Layer 3 of a small transformer language model trained on English Wikipedia (9 layers, counted from 0, width 64).
A neuron's activation on a vector x is GELU(gate . x) times (in . x), where the dot is the dot product.

Input weights of the MLP neurons that the questions are about. A number n stands for n times 0.012.
n16 gate: 5 21 15 8 30 -23 2 -8 -9 -17 2 -14 -8 -20 -35 15 -31 -6 -30 -18 -21 9 10 -19 -34 0 -12 -10 5 -27 6 28 13 -5 -15 -44 -17 9 5 -19 1 14 12 -2 -9 0 20 39 21 -25 18 1 -27 11 -26 5 -26 -20 -18 -6 3 -31 -10 -11
n19 gate: -30 6 -4 38 -19 13 17 9 -9 -1 -44 16 4 -3 -26 -26 -2 -21 -10 11 -8 37 15 -12 -8 29 18 12 -24 -29 6 9 0 -8 -13 -30 -1 -6 -32 -37 -28 -6 35 5 20 -2 11 -10 -4 -8 -25 -2 3 22 4 -19 -12 5 26 -27 2 5 13 -24
n28 gate: 10 -4 -5 -26 -7 -18 -12 16 -20 13 10 11 -7 23 31 -23 19 -30 -18 21 -47 4 16 -20 -5 3 -7 -22 15 -7 -16 24 -8 1 20 -3 -5 -11 -7 -17 10 30 5 13 26 -12 -37 -20 36 10 9 -8 20 8 21 -29 55 17 -12 12 10 -17 19 14
n29 gate: 11 -3 19 -15 17 9 -21 7 -7 0 -2 -21 -8 -22 18 3 -17 -41 -21 8 -7 9 -5 -24 -6 20 -24 43 14 -20 -10 -6 -20 -17 -4 -42 -7 -15 -23 -2 42 55 0 -15 -13 31 9 32 -42 4 -17 -7 -6 -19 7 5 -25 -25 -15 -51 -26 -22 15 0
n30 gate: 5 23 -2 -36 34 14 -9 -7 -5 -23 21 -8 -3 -4 -21 31 -12 -18 -2 1 45 -3 1 -10 6 8 14 -2 28 3 -7 -14 -6 24 -14 26 -5 -8 -7 -15 -14 8 30 8 11 -23 28 26 -32 12 30 -14 -21 7 -34 23 -22 -28 4 -20 10 9 14 -8
n34 gate: -33 -9 -4 -4 -19 -3 7 -5 -9 10 -2 27 -47 12 -8 -11 -24 25 2 12 21 -2 -24 -15 26 -13 10 16 4 13 32 -4 22 -17 -22 -32 3 -12 -29 18 -14 2 -13 10 -9 -21 -4 3 28 -32 -11 -10 -26 -28 23 -18 26 -26 19 41 -14 18 -15 12
n46 gate: 19 4 -20 40 -6 34 12 -12 1 -7 -5 -22 -9 -29 -22 6 -8 20 -9 16 6 3 30 14 -2 -37 -8 -7 -8 -16 4 6 -5 -29 26 12 20 40 1 -17 -6 24 1 -33 15 -3 26 8 -15 -35 12 -21 13 -10 9 -11 17 0 11 9 -2 28 53 -16
n51 gate: -2 6 -15 -13 6 10 14 -38 -8 26 -4 -20 13 -27 9 -22 -13 13 -18 -3 -16 2 -16 8 22 9 34 7 -7 -35 21 4 12 -8 3 -8 -7 11 -27 -8 -9 -21 4 -59 -4 12 -31 -18 5 5 -51 -3 -11 11 -1 -29 14 12 22 -2 -7 -7 -31 -15
n52 gate: -39 -9 9 33 20 7 14 -37 -7 -17 -4 31 16 -2 5 -28 31 20 14 11 -24 23 -7 18 28 48 -11 21 19 9 4 -18 -12 26 11 9 -34 5 4 -4 -7 18 5 4 -7 7 9 15 44 7 -27 -8 -9 5 -3 15 17 -15 2 2 -24 21 34 19
n58 gate: 1 0 -48 18 -3 -8 -11 -8 48 -5 -10 13 15 13 4 -47 -4 -13 -4 -3 10 2 -6 6 -17 22 -1 -10 29 -22 -7 -11 -13 6 -5 -17 -10 -4 3 -35 20 0 26 5 13 -39 13 1 12 10 -6 16 -11 5 0 -21 25 -5 50 1 -2 -11 15 -7
n66 gate: -36 1 -13 -13 14 21 28 19 17 -8 -6 15 -12 -9 -22 10 -11 -34 7 -28 1 2 -26 12 -6 12 12 -11 28 -7 14 -41 10 4 14 19 6 -3 -6 -11 -4 11 16 -7 -40 21 2 -28 -26 -4 -17 30 -12 7 10 -29 -14 15 -51 24 42 19 1 -10
n73 gate: -23 22 -22 32 -16 -9 -1 -2 14 -34 19 1 1 13 18 12 -2 -10 -18 -13 1 9 -18 13 -22 -27 19 4 39 -9 -1 -48 -9 -3 13 -45 -30 1 -36 -19 -18 16 3 24 11 -13 10 14 3 16 41 33 13 -17 13 23 -6 -3 -18 -40 -15 16 17 -30
n83 gate: -4 -2 -27 5 -6 -29 -22 -24 13 -13 7 -11 -2 14 -1 -12 -11 3 -2 -16 -2 18 -9 31 9 33 -3 -39 26 -28 15 10 -21 -20 -14 -6 6 -17 29 16 1 5 6 5 8 19 -14 -2 -29 -2 11 12 19 16 24 -10 -17 12 21 -28 -20 16 11 20
n85 gate: -13 -3 31 6 16 -3 -25 -12 -32 -15 10 5 -22 4 0 0 13 -11 -9 11 -9 11 -2 29 -11 -9 28 -10 7 -22 -8 16 -36 -37 -10 -29 -4 -11 -12 -6 -31 -7 -25 -7 22 -5 -9 13 5 0 -9 4 3 -5 -21 11 -12 -51 22 -30 3 8 18 -11
n106 gate: -1 29 -11 -1 -16 13 21 -4 19 -7 12 22 18 3 -15 -22 -26 13 10 -1 -36 3 -1 5 14 -9 40 -13 -1 43 16 21 8 25 1 8 -23 -6 4 -17 15 45 22 -27 -37 -8 21 7 11 -14 -16 1 19 9 5 10 0 11 -27 32 1 -26 -36 -13
n123 gate: -5 25 -13 34 -2 -37 -15 -18 -21 6 3 -22 7 -8 -13 -11 1 -19 -5 9 -9 -23 -2 16 -5 -22 9 -18 2 13 10 3 -26 -31 12 -45 0 -20 -5 -13 25 3 8 8 -14 22 33 38 -5 -42 1 14 -23 -10 -1 -21 1 -3 -8 13 -12 -33 -46 11
n135 gate: -18 4 4 13 16 -19 -1 8 40 21 1 29 35 -18 3 6 25 1 5 -15 13 -34 23 11 -1 -34 -15 10 7 9 -9 -34 7 -20 35 0 2 11 0 -10 -20 11 -6 -4 5 6 -20 26 -22 -8 -54 2 37 -18 -12 10 -9 -32 19 5 0 -3 50 18
n172 gate: 36 -30 3 -30 -7 16 -2 24 34 21 13 -7 10 9 11 -33 -13 -25 14 7 4 3 -33 -5 0 -10 -34 2 15 -4 16 12 -12 10 9 7 11 -35 26 12 -1 -11 -22 6 13 -17 -5 -17 -2 -23 3 -16 0 2 12 -5 9 -24 21 11 12 -34 11 19
n179 gate: 19 7 34 -6 26 17 31 0 10 11 24 22 -11 -33 -23 10 20 -6 -15 -18 -7 -10 24 8 -7 9 12 13 37 16 -23 15 -15 2 -11 -30 -9 7 -13 -26 -13 3 22 -5 15 -12 8 9 -13 -38 34 -3 7 19 5 2 -10 -12 -23 -11 -5 -38 -17 -15
n181 gate: 8 -22 23 13 -19 -3 -15 -5 27 -24 32 6 -22 24 -13 8 24 7 2 -10 19 -53 -5 12 26 7 8 5 14 -1 10 -12 -33 25 -54 -6 32 -24 -4 26 0 4 13 -28 -3 -12 28 -30 0 11 10 -2 5 17 4 8 10 31 -7 -1 9 8 -28 10
n184 gate: -13 -5 -14 10 -63 22 -20 -18 -16 2 11 -7 26 -19 -2 12 -46 12 -28 -7 -3 -7 14 11 9 19 14 -43 3 -1 12 -12 -2 26 6 34 -16 -30 -22 2 25 -1 23 9 -6 -23 33 8 5 4 -12 4 33 31 -20 3 2 18 -14 13 42 -34 23 -24
n16 in: 6 -27 9 5 -7 7 8 21 6 -5 -4 -22 -26 26 -4 18 7 -44 -4 -8 -4 12 36 -5 4 13 -26 -2 -18 2 -15 -34 -31 -50 -11 -24 12 -16 -3 16 9 -49 5 26 -4 -2 -8 -21 -34 -4 8 -30 12 -13 -5 0 10 -48 16 -20 2 -8 41 -21
n19 in: 25 9 15 4 -46 -22 -17 -24 19 2 -20 -3 41 -18 -33 6 -17 25 14 -18 9 29 0 29 -19 -3 -16 -10 -6 18 -22 -27 -39 11 28 26 10 13 0 -16 9 5 1 -4 -5 7 18 -38 -13 -49 2 -48 -9 23 39 31 11 4 26 10 31 -15 7 -15
n28 in: 11 -10 -37 1 -19 -17 -16 18 -32 -1 26 -10 -2 23 18 14 2 14 5 5 1 -12 -12 31 1 10 35 24 34 -4 11 36 -16 -37 -43 -40 -1 -29 2 -24 6 -5 8 7 -5 -1 -3 -15 -13 8 6 -4 1 -13 -22 5 -30 8 -11 -14 10 -14 -52 -13
n29 in: 0 -5 -14 -11 49 -6 -35 13 -44 5 14 0 -32 -34 11 -25 -39 -26 -8 -47 28 20 -7 1 -39 -24 5 41 39 -16 -16 -14 -14 -7 9 -75 23 -4 -12 -32 20 55 19 -3 -4 -8 17 75 -45 -38 34 -11 -5 -54 32 25 -49 -38 -26 -56 -19 -1 0 8
n30 in: -14 -22 -29 11 -25 16 -13 -26 -6 -4 -7 6 23 -20 -17 -12 -3 -18 17 -1 0 17 4 22 16 37 35 -23 -29 25 -9 -37 -4 22 -31 9 2 27 -30 15 -21 -54 13 18 -4 -20 -6 -16 39 9 19 32 -7 7 -9 -12 20 26 -6 -16 18 7 7 -41
n34 in: 4 -13 34 12 -7 -32 -19 12 7 1 -17 27 -37 -21 -10 2 -11 34 12 18 26 -2 -7 44 37 5 34 11 13 28 34 1 0 11 -12 9 -17 -7 -12 -2 -18 -6 44 -20 -4 13 0 -31 6 16 27 12 26 -10 10 -2 37 12 -2 24 25 -16 -23 3
n46 in: 4 26 -63 -35 1 -21 30 -34 -12 2 -26 -47 6 -8 24 13 -2 -35 -3 -6 1 -5 -3 -22 15 -14 15 -8 -4 -21 -54 -9 -16 -16 13 15 -7 -20 -1 24 -37 -7 -16 -8 2 4 -2 8 31 10 -6 -15 -12 -11 1 21 -13 -8 42 -26 -23 50 25 -19
n51 in: 0 -36 8 -4 14 -5 -16 9 1 21 -29 -22 -23 25 -17 -39 26 -6 8 9 -4 -17 9 -14 -22 -40 0 -13 -36 7 -14 19 25 19 -3 15 5 22 -6 31 -6 4 22 23 14 12 -2 22 -20 -2 11 -3 16 -23 -11 -14 -1 -6 -10 -16 12 28 34 -6
n52 in: -16 -2 3 -36 -17 -25 14 -39 9 -8 -2 3 -21 1 4 -2 -20 8 16 13 -7 -3 29 15 -1 -2 33 9 -19 -6 -15 -2 -44 -31 -36 17 35 -6 -15 16 -32 4 8 48 -51 -1 -3 4 15 -8 6 19 -32 -5 -21 17 -5 5 -13 3 -29 24 42 1
n58 in: 24 21 3 21 6 15 18 5 -12 -44 30 0 -10 4 2 2 -18 8 2 8 -16 2 -22 9 15 27 -5 1 1 -5 25 -23 21 14 -16 -10 5 -14 -9 -37 -13 -13 -9 37 7 -37 -14 -28 36 17 18 -15 27 -16 24 17 16 -20 -1 7 -10 -9 -10 -35
n66 in: -24 9 7 8 -8 2 7 30 5 2 15 7 -39 36 -21 3 18 -28 -7 -22 11 11 20 13 17 -59 34 -27 -37 -5 35 10 2 4 20 1 -3 4 -21 10 -19 31 26 11 -1 7 -30 -7 -4 -20 7 -4 7 7 26 10 16 22 -40 37 -2 7 32 25
n73 in: 23 -22 24 -4 5 -27 44 16 14 16 -24 -31 21 -3 -24 -35 47 2 -13 14 2 -43 -20 -44 -26 41 -4 6 -16 13 -24 -12 21 25 9 36 -13 -10 -4 17 -23 -13 -6 29 6 -4 -21 -10 -4 -37 14 -5 6 -9 -19 15 26 -30 -18 17 -2 13 8 -5
n83 in: -25 8 -21 -18 -26 -16 -4 -4 -13 -34 -17 -12 -9 -23 -15 16 25 7 -42 -22 -6 12 -13 -19 -12 -7 -1 -26 -2 7 29 16 14 14 15 -15 -1 -7 -36 -35 39 0 15 47 16 27 28 13 19 -1 39 -14 6 7 -15 14 -2 -9 2 -5 -11 13 10 12
n85 in: 25 -15 -20 43 8 -6 11 -8 17 12 -21 21 14 -26 -13 -13 10 -18 -25 9 8 -20 -8 -1 9 -21 -21 -25 -7 -4 -9 -14 -7 34 -12 5 -19 -9 -3 39 -13 10 -10 1 0 3 -15 48 15 -15 11 6 10 -30 -42 18 26 -12 8 -11 21 -8 9 6
n106 in: 7 -10 -8 -22 -11 -4 26 -4 27 0 -13 -14 -9 20 3 22 52 21 5 16 4 1 8 -7 -30 7 -9 22 -26 -29 -13 3 11 -21 -30 -12 -4 19 -10 -3 -6 -51 -6 4 -23 26 -31 -14 -37 24 26 9 -17 -7 18 11 -20 -30 -3 -56 -25 2 4 28
n123 in: 9 10 23 23 -1 -19 -31 31 4 16 -19 29 9 20 -10 -22 -18 9 19 16 1 -9 -8 -23 25 26 0 13 1 -17 -10 -5 -2 -1 1 18 -16 -10 -19 11 15 -26 -14 -33 -6 1 15 15 -2 4 -23 -2 32 -14 -8 -11 16 -10 23 10 25 -32 7 -14
n135 in: 12 -8 15 -37 6 19 11 -20 -3 8 10 1 -15 2 12 13 3 -10 -35 15 24 -4 -35 -14 -8 15 -8 -16 -2 -14 -22 -9 2 12 34 -4 -6 -2 -20 -8 -4 -3 -13 18 26 -7 -5 34 -23 9 -53 -5 22 4 15 34 13 -1 -13 0 29 9 14 35
n172 in: -17 -13 -51 -13 14 11 3 7 5 4 -7 -3 13 -37 0 25 10 3 -2 5 2 -6 10 20 -25 14 -2 -7 -19 -25 8 -8 0 15 -4 -1 26 -21 -12 -13 -9 -19 -13 27 -11 -19 21 29 -15 15 25 9 -30 9 -25 3 -36 -8 19 -1 -33 14 9 3
n179 in: -11 15 21 -4 19 -21 25 -4 11 -4 12 23 4 -4 3 2 19 -34 -6 25 -3 6 -12 5 -25 13 1 11 -19 24 -33 2 41 23 0 -9 -8 20 -12 -10 -9 -2 3 6 22 25 19 3 -39 -69 -2 -4 23 -4 40 2 -9 14 -9 14 -10 0 7 -30
n181 in: -44 4 0 56 -21 12 40 0 0 -23 -6 0 30 -4 12 -14 13 4 -8 11 7 -4 -31 29 2 -36 -10 22 0 -22 -8 -2 6 -8 -20 -46 -25 -18 -46 23 9 -1 -95 15 3 -17 -26 9 19 -17 -10 16 65 29 16 2 -30 -24 16 13 -19 28 7 1
n184 in: 3 10 17 13 -11 22 -4 -1 -6 -23 -25 7 43 -36 4 -21 -22 26 -18 -14 18 16 5 -2 -31 22 -18 -21 -2 25 8 3 -32 8 -21 7 -8 12 -18 10 24 -20 3 26 -69 -9 24 -2 -3 -10 -43 36 21 21 12 -33 25 15 -33 59 0 -22 24 -17

Each question shows a token from some text and the vector x that enters the MLP there. A number n stands for n times 0.044.

"\n": -1 -1 -15 16 30 -12 5 5 -10 25 28 34 -11 22 8 -3 -9 -37 -29 27 36 17 -2 -17 -31 -8 9 17 -22 28 16 13 -37 17 19 32 30 -5 18 10 41 15 5 4 11 21 -24 42 10 18 20 -24 -13 17 -20 23 -5 -13 -12 -14 16 -6 -30 2
Which neuron fires most, and how strongly? n29, at about 6.8

"-": 18 -31 -9 25 36 -21 -1 14 -7 -1 14 -8 -3 17 20 -11 -1 -16 24 15 38 14 9 -9 -9 -21 4 -6 -32 29 29 -13 -4 10 16 24 14 16 52 -11 20 -45 13 -3 5 9 -36 18 31 6 28 -21 -18 -4 11 1 -12 28 -4 -8 -17 19 -17 -29
Which neuron lights up most? n181

" José": 20 -18 -11 9 4 -15 24 4 0 18 -14 -3 5 -17 28 17 -23 -31 -38 24 -3 29 -23 -2 -19 27 16 28 13 28 20 -5 5 4 27 4 22 14 14 -15 60 -52 8 -13 10 4 23 2 18 -29 -12 -5 2 2 22 41 -9 -10 -30 15 -30 -29 10 -27
Which three neurons fire most, strongest first? n29, n179, n184

" O": 19 -26 -19 30 -6 -2 23 -19 1 35 19 -1 3 7 37 1 -38 -35 -20 2 11 4 -17 38 -1 4 12 -5 -37 14 22 23 -28 15 8 21 12 20 15 -5 45 -18 7 35 -6 18 1 -7 2 5 -26 -15 -19 31 -1 27 3 9 3 -16 -28 -19 -2 -42
Which neuron fires most, and how strongly? n184, at about 4.8

"u": -33 7 27 3 43 8 7 -10 -30 12 22 5 0 -11 -3 -9 7 -15 -66 3 25 19 7 1 -15 -8 27 -64 -2 29 8 28 -8 9 -28 12 15 -8 -9 5 13 -26 0 -4 -20 6 -2 -19 -4 -16 -20 17 8 37 -18 22 -31 -4 3 -36 -35 -3 16 -22
Which three neurons fire most, strongest first? n184, n179, n30

"ett": 4 -10 39 -12 28 -3 -17 -13 -14 17 26 16 -26 8 9 -2 -22 0 -76 13 37 42 -13 -2 -30 -21 6 -45 3 31 11 5 39 5 -9 6 5 -3 8 33 -2 -1 -6 13 -16 -7 -36 -35 5 -29 3 -8 3 19 2 30 9 -7 -11 1 -7 19 17 -22
Which neuron lights up most? n34

"aut": -9 6 13 16 35 -9 4 20 -16 20 3 14 1 37 2 -30 -12 29 8 -12 54 -9 -11 -32 28 -5 21 -19 11 24 -7 -8 23 -19 -20 -12 -12 -19 27 -7 13 -29 1 -1 -42 20 -5 -6 18 -31 15 20 -23 28 17 40 -1 -9 20 -2 -34 3 -5 -16
Which neuron lights up most? n34

"ver": 4 6 35 -10 8 -5 3 -28 -8 17 28 17 -12 -2 24 2 -14 -9 -52 11 16 43 8 -6 -38 -26 -3 -43 -5 32 18 -23 29 -14 16 34 -6 -1 21 6 3 28 2 -7 9 -2 -50 5 28 -24 5 -10 5 -3 -23 23 1 6 -12 5 -2 -8 26 24
Which neuron lights up most? n135

"g": -10 -16 34 25 24 -22 8 -34 8 16 -9 16 5 6 57 -4 6 16 -23 -20 29 -17 2 -13 2 -15 10 -45 -2 24 7 2 25 -17 5 7 16 -11 22 2 30 -40 12 6 -10 -20 27 5 40 -19 7 -20 -5 5 16 51 -14 -16 5 -13 -11 16 31 -17
Which two neurons fire most, strongest first? n52, n135

" |": 0 -32 -35 20 23 4 7 4 17 6 -1 23 15 31 9 16 -1 -19 23 -5 29 25 -2 5 -5 2 0 5 1 31 18 17 -16 21 13 18 17 -24 4 -2 12 -29 -8 13 26 25 -16 19 28 -12 24 -18 -21 14 17 12 -5 -9 -40 -2 -54 5 -32 -29
Which neuron lights up most? n172

" the": 28 -21 -33 12 9 -12 19 6 -3 29 -2 31 -21 21 11 1 28 21 -4 -24 11 12 21 11 -12 4 15 22 -10 22 3 13 9 -9 19 23 15 7 27 -30 26 -40 29 16 11 -8 -31 32 56 -12 14 -14 5 4 -18 19 -17 -3 -9 -26 7 5 -22 -9
Which neuron lights up most? n28

" fl": 23 30 -3 3 23 -34 11 15 -1 30 32 -14 8 23 24 -7 -13 23 37 7 15 17 7 -7 -23 -7 8 -3 2 8 25 -24 7 -6 -21 4 13 7 25 -50 24 -65 10 19 -29 7 -7 20 39 -2 27 -4 26 -12 -44 -1 -3 7 -10 -7 7 11 19 -9
Which neuron fires most, and how strongly? n58, at about 1.6

"ctor": 21 -15 30 -4 10 -21 -6 -34 0 17 -10 20 -14 13 24 8 7 -30 -39 15 7 17 -27 -22 -30 -23 21 -9 7 56 15 -17 9 -4 36 20 20 -7 9 -4 12 -33 -23 -14 -17 14 1 30 21 -15 -21 13 1 13 14 16 -2 -20 -30 -5 -31 -30 -2 9
Which two neurons fire most, strongest first? n135, n29

"1": -2 -14 23 10 40 18 -2 -10 7 -10 17 1 12 11 18 -15 13 3 0 6 17 -12 27 -3 4 -4 12 -32 -28 12 29 14 -9 -6 -4 0 7 -11 -23 -7 26 -38 -4 -28 -18 -12 -15 -21 38 -49 26 -6 -14 0 -2 44 -47 -14 -5 1 -34 40 -1 -48
Which neuron lights up most? n181

"und": -3 10 -9 14 -7 -22 7 -12 -29 16 7 28 -2 1 13 -13 3 22 8 -12 35 34 -9 -11 -26 -23 10 -28 6 -4 21 -19 3 -21 8 11 18 9 31 -9 48 12 18 14 -8 -27 -37 -6 -25 -22 11 4 -27 21 -25 47 4 8 37 15 -38 4 18 -27
Which neuron lights up most? n83

" 21": 12 -26 16 36 5 21 20 -22 3 -1 0 20 2 4 31 38 -5 -10 33 12 19 31 -24 16 -15 0 -1 -26 -24 26 19 -8 -13 9 28 1 -3 9 17 -6 35 12 29 24 -9 4 -39 5 37 -23 14 -20 -6 6 -17 36 -18 -10 19 10 -28 17 -23 -15
Which neuron lights up most? n52

" in": 25 -4 -44 18 21 3 12 5 -2 33 12 -4 -28 7 15 7 12 -4 -12 8 38 44 0 9 -37 -11 22 12 -8 32 17 -10 -23 10 11 36 9 13 28 -14 8 -12 -14 4 -6 25 -35 17 42 -12 -2 -16 18 -26 -6 5 -9 -5 -9 -32 5 5 -7 4
Which neuron lights up most? n46

"na": 13 -28 33 47 12 -20 6 -3 -3 11 -13 19 -8 0 33 30 15 7 -53 22 41 6 9 -13 -10 -3 8 -23 6 20 2 -4 -9 1 28 -3 -7 13 27 6 19 -42 -16 21 -13 -7 36 -1 22 -17 -3 -20 -27 20 14 30 -23 -14 13 3 -22 -21 16 -22
Which neuron fires most, and how strongly? n16, at about 3.4

"iving": 18 -5 24 19 23 3 -5 8 -3 30 23 29 7 5 4 5 -2 -20 -49 21 7 11 9 3 -10 -6 15 -4 11 14 -3 -23 20 -15 10 21 -11 -24 14 18 -21 2 -25 27 -46 26 -42 11 19 -16 9 1 7 30 -9 23 -14 -11 -6 -25 -24 27 -45 -35
Which three neurons fire most, strongest first? n85, n73, n179

" by": 16 0 -31 24 11 9 -10 15 1 1 -6 16 -8 9 10 11 0 -8 -20 0 34 40 0 15 -10 -4 13 47 3 59 20 -1 -16 14 25 22 -14 -14 4 -32 -15 -23 -11 1 8 26 -22 21 33 -16 -15 -22 17 12 21 25 -10 10 -40 -27 -31 16 -22 -13
Which neuron fires most, and how strongly? n179, at about 1.3

".": 7 -11 -24 31 4 -8 0 -10 -4 7 24 25 -5 28 24 5 -17 -13 16 10 47 63 10 6 -59 2 7 17 -10 48 -10 -7 -26 16 28 7 5 -37 8 6 -15 15 10 23 -12 19 -14 23 15 -7 6 -7 -8 20 3 30 -13 6 -32 -3 -24 -1 5 -11
Which neuron lights up most? n52

" served": 22 0 -2 -25 27 19 6 18 -13 10 -11 -4 18 5 30 8 -3 -31 -9 5 35 60 27 -24 -26 1 39 12 -6 21 35 -10 -4 11 -15 25 -12 22 9 -2 12 -20 -8 19 -30 11 -10 33 10 -42 13 -18 36 -1 -35 24 -8 1 -18 -16 8 18 -29 3
Which two neurons fire most, strongest first? n30, n29

"ib": -5 -2 36 8 10 -6 8 0 -29 25 19 9 -11 -16 44 21 -10 -1 11 -37 24 -4 15 6 -27 21 -2 0 -8 27 16 -7 19 -1 10 2 24 7 42 -4 48 -14 12 25 -21 -36 -1 9 8 -18 2 -6 4 22 2 73 -9 -3 -4 -13 -26 -3 -13 -12
Which neuron fires most, and how strongly? n179, at about 1.4

" gener": 12 4 -5 9 7 -4 17 25 -9 61 -3 12 -11 17 5 -17 -16 3 44 20 41 22 -15 -8 5 -23 48 17 7 13 15 -8 -3 0 -9 28 -1 -20 -5 -13 15 -50 29 0 -39 11 -1 17 21 -30 1 -16 18 1 -11 13 10 -15 -12 -15 -36 -23 0 22
Which neuron lights up most? n34

"ist": 0 -9 -14 -22 43 -21 -13 -25 -23 15 5 22 -22 9 6 -4 4 -9 -18 10 25 33 -12 -28 -49 3 6 -2 21 45 -6 -8 13 -10 27 20 25 -23 26 -7 -1 -17 -15 -9 -17 16 -38 47 -4 -26 -1 12 -6 19 8 35 1 -2 -11 -28 -14 -31 -2 -13
Which neuron lights up most? n29

"l": 10 -15 22 24 19 -3 9 -40 -5 8 13 26 9 -11 25 16 -13 -15 -22 2 68 24 -17 7 -18 -11 28 -35 -7 -4 22 13 8 -12 -15 10 -7 33 28 -5 16 -48 -26 -3 -6 -13 21 -6 17 5 25 -18 -12 -3 -11 39 -23 11 17 -14 -31 12 17 -7
Which neuron lights up most? n30

"er": -9 -4 4 20 1 -10 -21 -24 -17 9 6 10 -17 5 25 10 26 -7 -31 -4 39 39 -35 -23 -34 -12 11 -21 21 45 4 -13 18 4 4 43 28 -7 19 14 14 -22 13 -19 -18 -9 -2 17 12 5 1 -2 -17 -2 19 39 0 -27 -33 6 -33 -28 -6 10
Which neuron lights up most? n181

"h": 19 7 3 11 6 -4 8 -13 -2 26 38 8 21 11 6 3 -13 -2 -3 -5 60 -4 -10 12 -10 -17 13 -37 -5 31 22 3 29 23 -6 -5 27 40 46 -24 8 -37 -31 -20 -19 12 -39 8 23 4 16 -20 -13 -8 -7 26 9 2 -8 -7 -33 15 8 4
Which two neurons fire most, strongest first? n123, n16

" Comp": 19 0 -20 21 -4 -1 3 6 -24 40 4 13 -13 2 19 -13 -15 3 48 0 55 5 -3 -14 -26 -12 2 11 -22 6 43 3 15 -12 -27 19 -2 14 22 11 26 -56 2 10 -1 22 -26 -5 26 6 5 7 -8 -56 6 15 -5 1 20 -1 -21 -24 -4 -36
Which neuron lights up most? n34

" was": -13 -3 -29 -10 33 10 15 16 -4 23 -21 -11 8 23 25 6 -19 -38 2 -1 18 16 36 -4 -11 6 43 -11 -31 38 28 -6 26 15 -22 19 -4 34 24 2 -3 -18 -7 14 -20 12 -15 27 30 -30 8 -1 24 18 -16 17 -16 24 -18 -20 16 13 4 6
Which two neurons fire most, strongest first? n66, n30

"ok": 23 1 17 6 -6 5 10 -17 -28 11 39 19 -1 -3 8 -9 -3 -35 -21 3 55 0 -10 4 -38 -27 2 -43 -9 6 -17 1 -4 -1 0 23 -10 17 12 33 30 -23 -10 11 -10 -5 -20 -30 2 -30 10 -23 1 26 -25 10 -19 9 40 -8 -40 -20 25 10
Which three neurons fire most, strongest first? n85, n184, n46

"4": -7 -12 24 17 44 17 -4 -7 -1 2 2 -7 11 26 23 -13 16 0 -13 5 20 15 37 0 -4 -3 16 -21 -16 2 37 11 0 2 -5 -8 13 -15 -25 -9 17 -22 1 -25 -22 -6 -21 -21 25 -49 21 -7 -34 4 -6 23 -49 -30 0 -1 -39 42 -11 -43
Which neuron fires most, and how strongly? n16, at about 2.6

"hen": 11 -15 2 14 25 7 27 -7 -14 14 32 -7 6 9 6 -18 19 -9 -14 -10 45 2 13 15 -16 -5 11 -34 -14 30 -20 16 13 3 5 11 -27 21 23 6 40 -26 -5 -7 -31 -3 -42 -17 11 -38 -8 -1 -19 9 -13 22 -8 11 40 -14 -25 49 -25 -22
Which neuron lights up most? n51

"80": 18 -12 17 3 14 12 -3 -20 -14 4 8 -6 -9 15 15 -14 7 7 -5 1 46 -19 18 11 -17 -18 5 -23 -20 11 29 -26 15 1 29 5 19 9 6 4 38 -36 -5 -28 -13 -7 -24 1 47 -58 1 -4 -59 1 -9 18 -18 -16 14 13 -16 40 12 -18
Which neuron fires most, and how strongly? n46, at about 2.9

"ed": -1 4 0 -1 10 -2 -3 -11 -19 21 27 19 -5 16 34 6 30 -8 -24 8 25 29 14 -19 -36 -8 3 10 21 40 17 -13 5 11 20 34 23 -4 14 10 9 20 -7 43 -24 11 -61 17 9 -8 10 8 -9 6 -13 32 -3 0 -8 -29 -26 -5 -16 -15
Which neuron lights up most? n73

")": 5 -35 -2 1 39 -11 10 -8 -12 10 36 28 -7 4 1 9 -18 -6 -34 10 28 18 -22 0 -29 -14 4 -21 -23 14 33 9 -42 -6 3 15 -13 -30 9 36 31 -19 0 23 -4 14 7 46 27 -13 17 -27 9 34 13 8 -18 -21 -39 -17 22 -11 1 -5
Which neuron lights up most? n85

" training": 40 2 2 24 11 8 -3 -9 4 38 6 -2 -13 12 -6 -35 4 -15 -8 13 12 27 4 -25 -23 -19 22 13 7 3 35 -26 -13 -16 -15 19 -5 2 4 10 29 -35 0 -8 -27 8 -12 48 52 -44 -8 0 8 9 0 41 4 -4 0 -27 -27 -8 -24 -2
Which three neurons fire most, strongest first? n123, n29, n85

" St": 28 10 -23 3 18 -14 11 -14 -9 21 26 20 20 30 34 5 -42 -14 10 -10 21 10 -34 0 -7 1 -4 -20 -11 8 46 -5 -16 -20 0 19 1 18 54 -31 21 -26 21 19 1 -12 -11 17 29 5 9 -23 -11 -2 -7 43 -11 11 -4 -6 5 -41 19 -3
Which neuron lights up most? n58

" September": 41 12 -10 34 8 1 11 -10 28 28 9 13 0 20 12 17 1 -14 -8 27 48 36 -33 11 -41 -14 35 -18 -7 7 14 -32 -2 5 1 10 -10 8 15 -13 26 -24 -5 1 6 17 -35 3 22 -22 24 0 -7 -16 -49 8 -4 -2 4 9 -34 10 -19 -8
Which three neurons fire most, strongest first? n73, n58, n30

"al": -19 10 4 -8 27 8 29 -7 -27 10 -2 -6 -16 -7 35 -36 4 22 -34 3 20 5 43 -7 3 -1 4 -29 -16 22 -4 5 10 -26 -6 29 4 14 32 -8 18 -54 -14 1 -16 -17 -13 6 8 -36 19 11 -17 23 -1 30 -9 -1 -2 -31 -32 31 -22 0
Which neuron lights up most? n46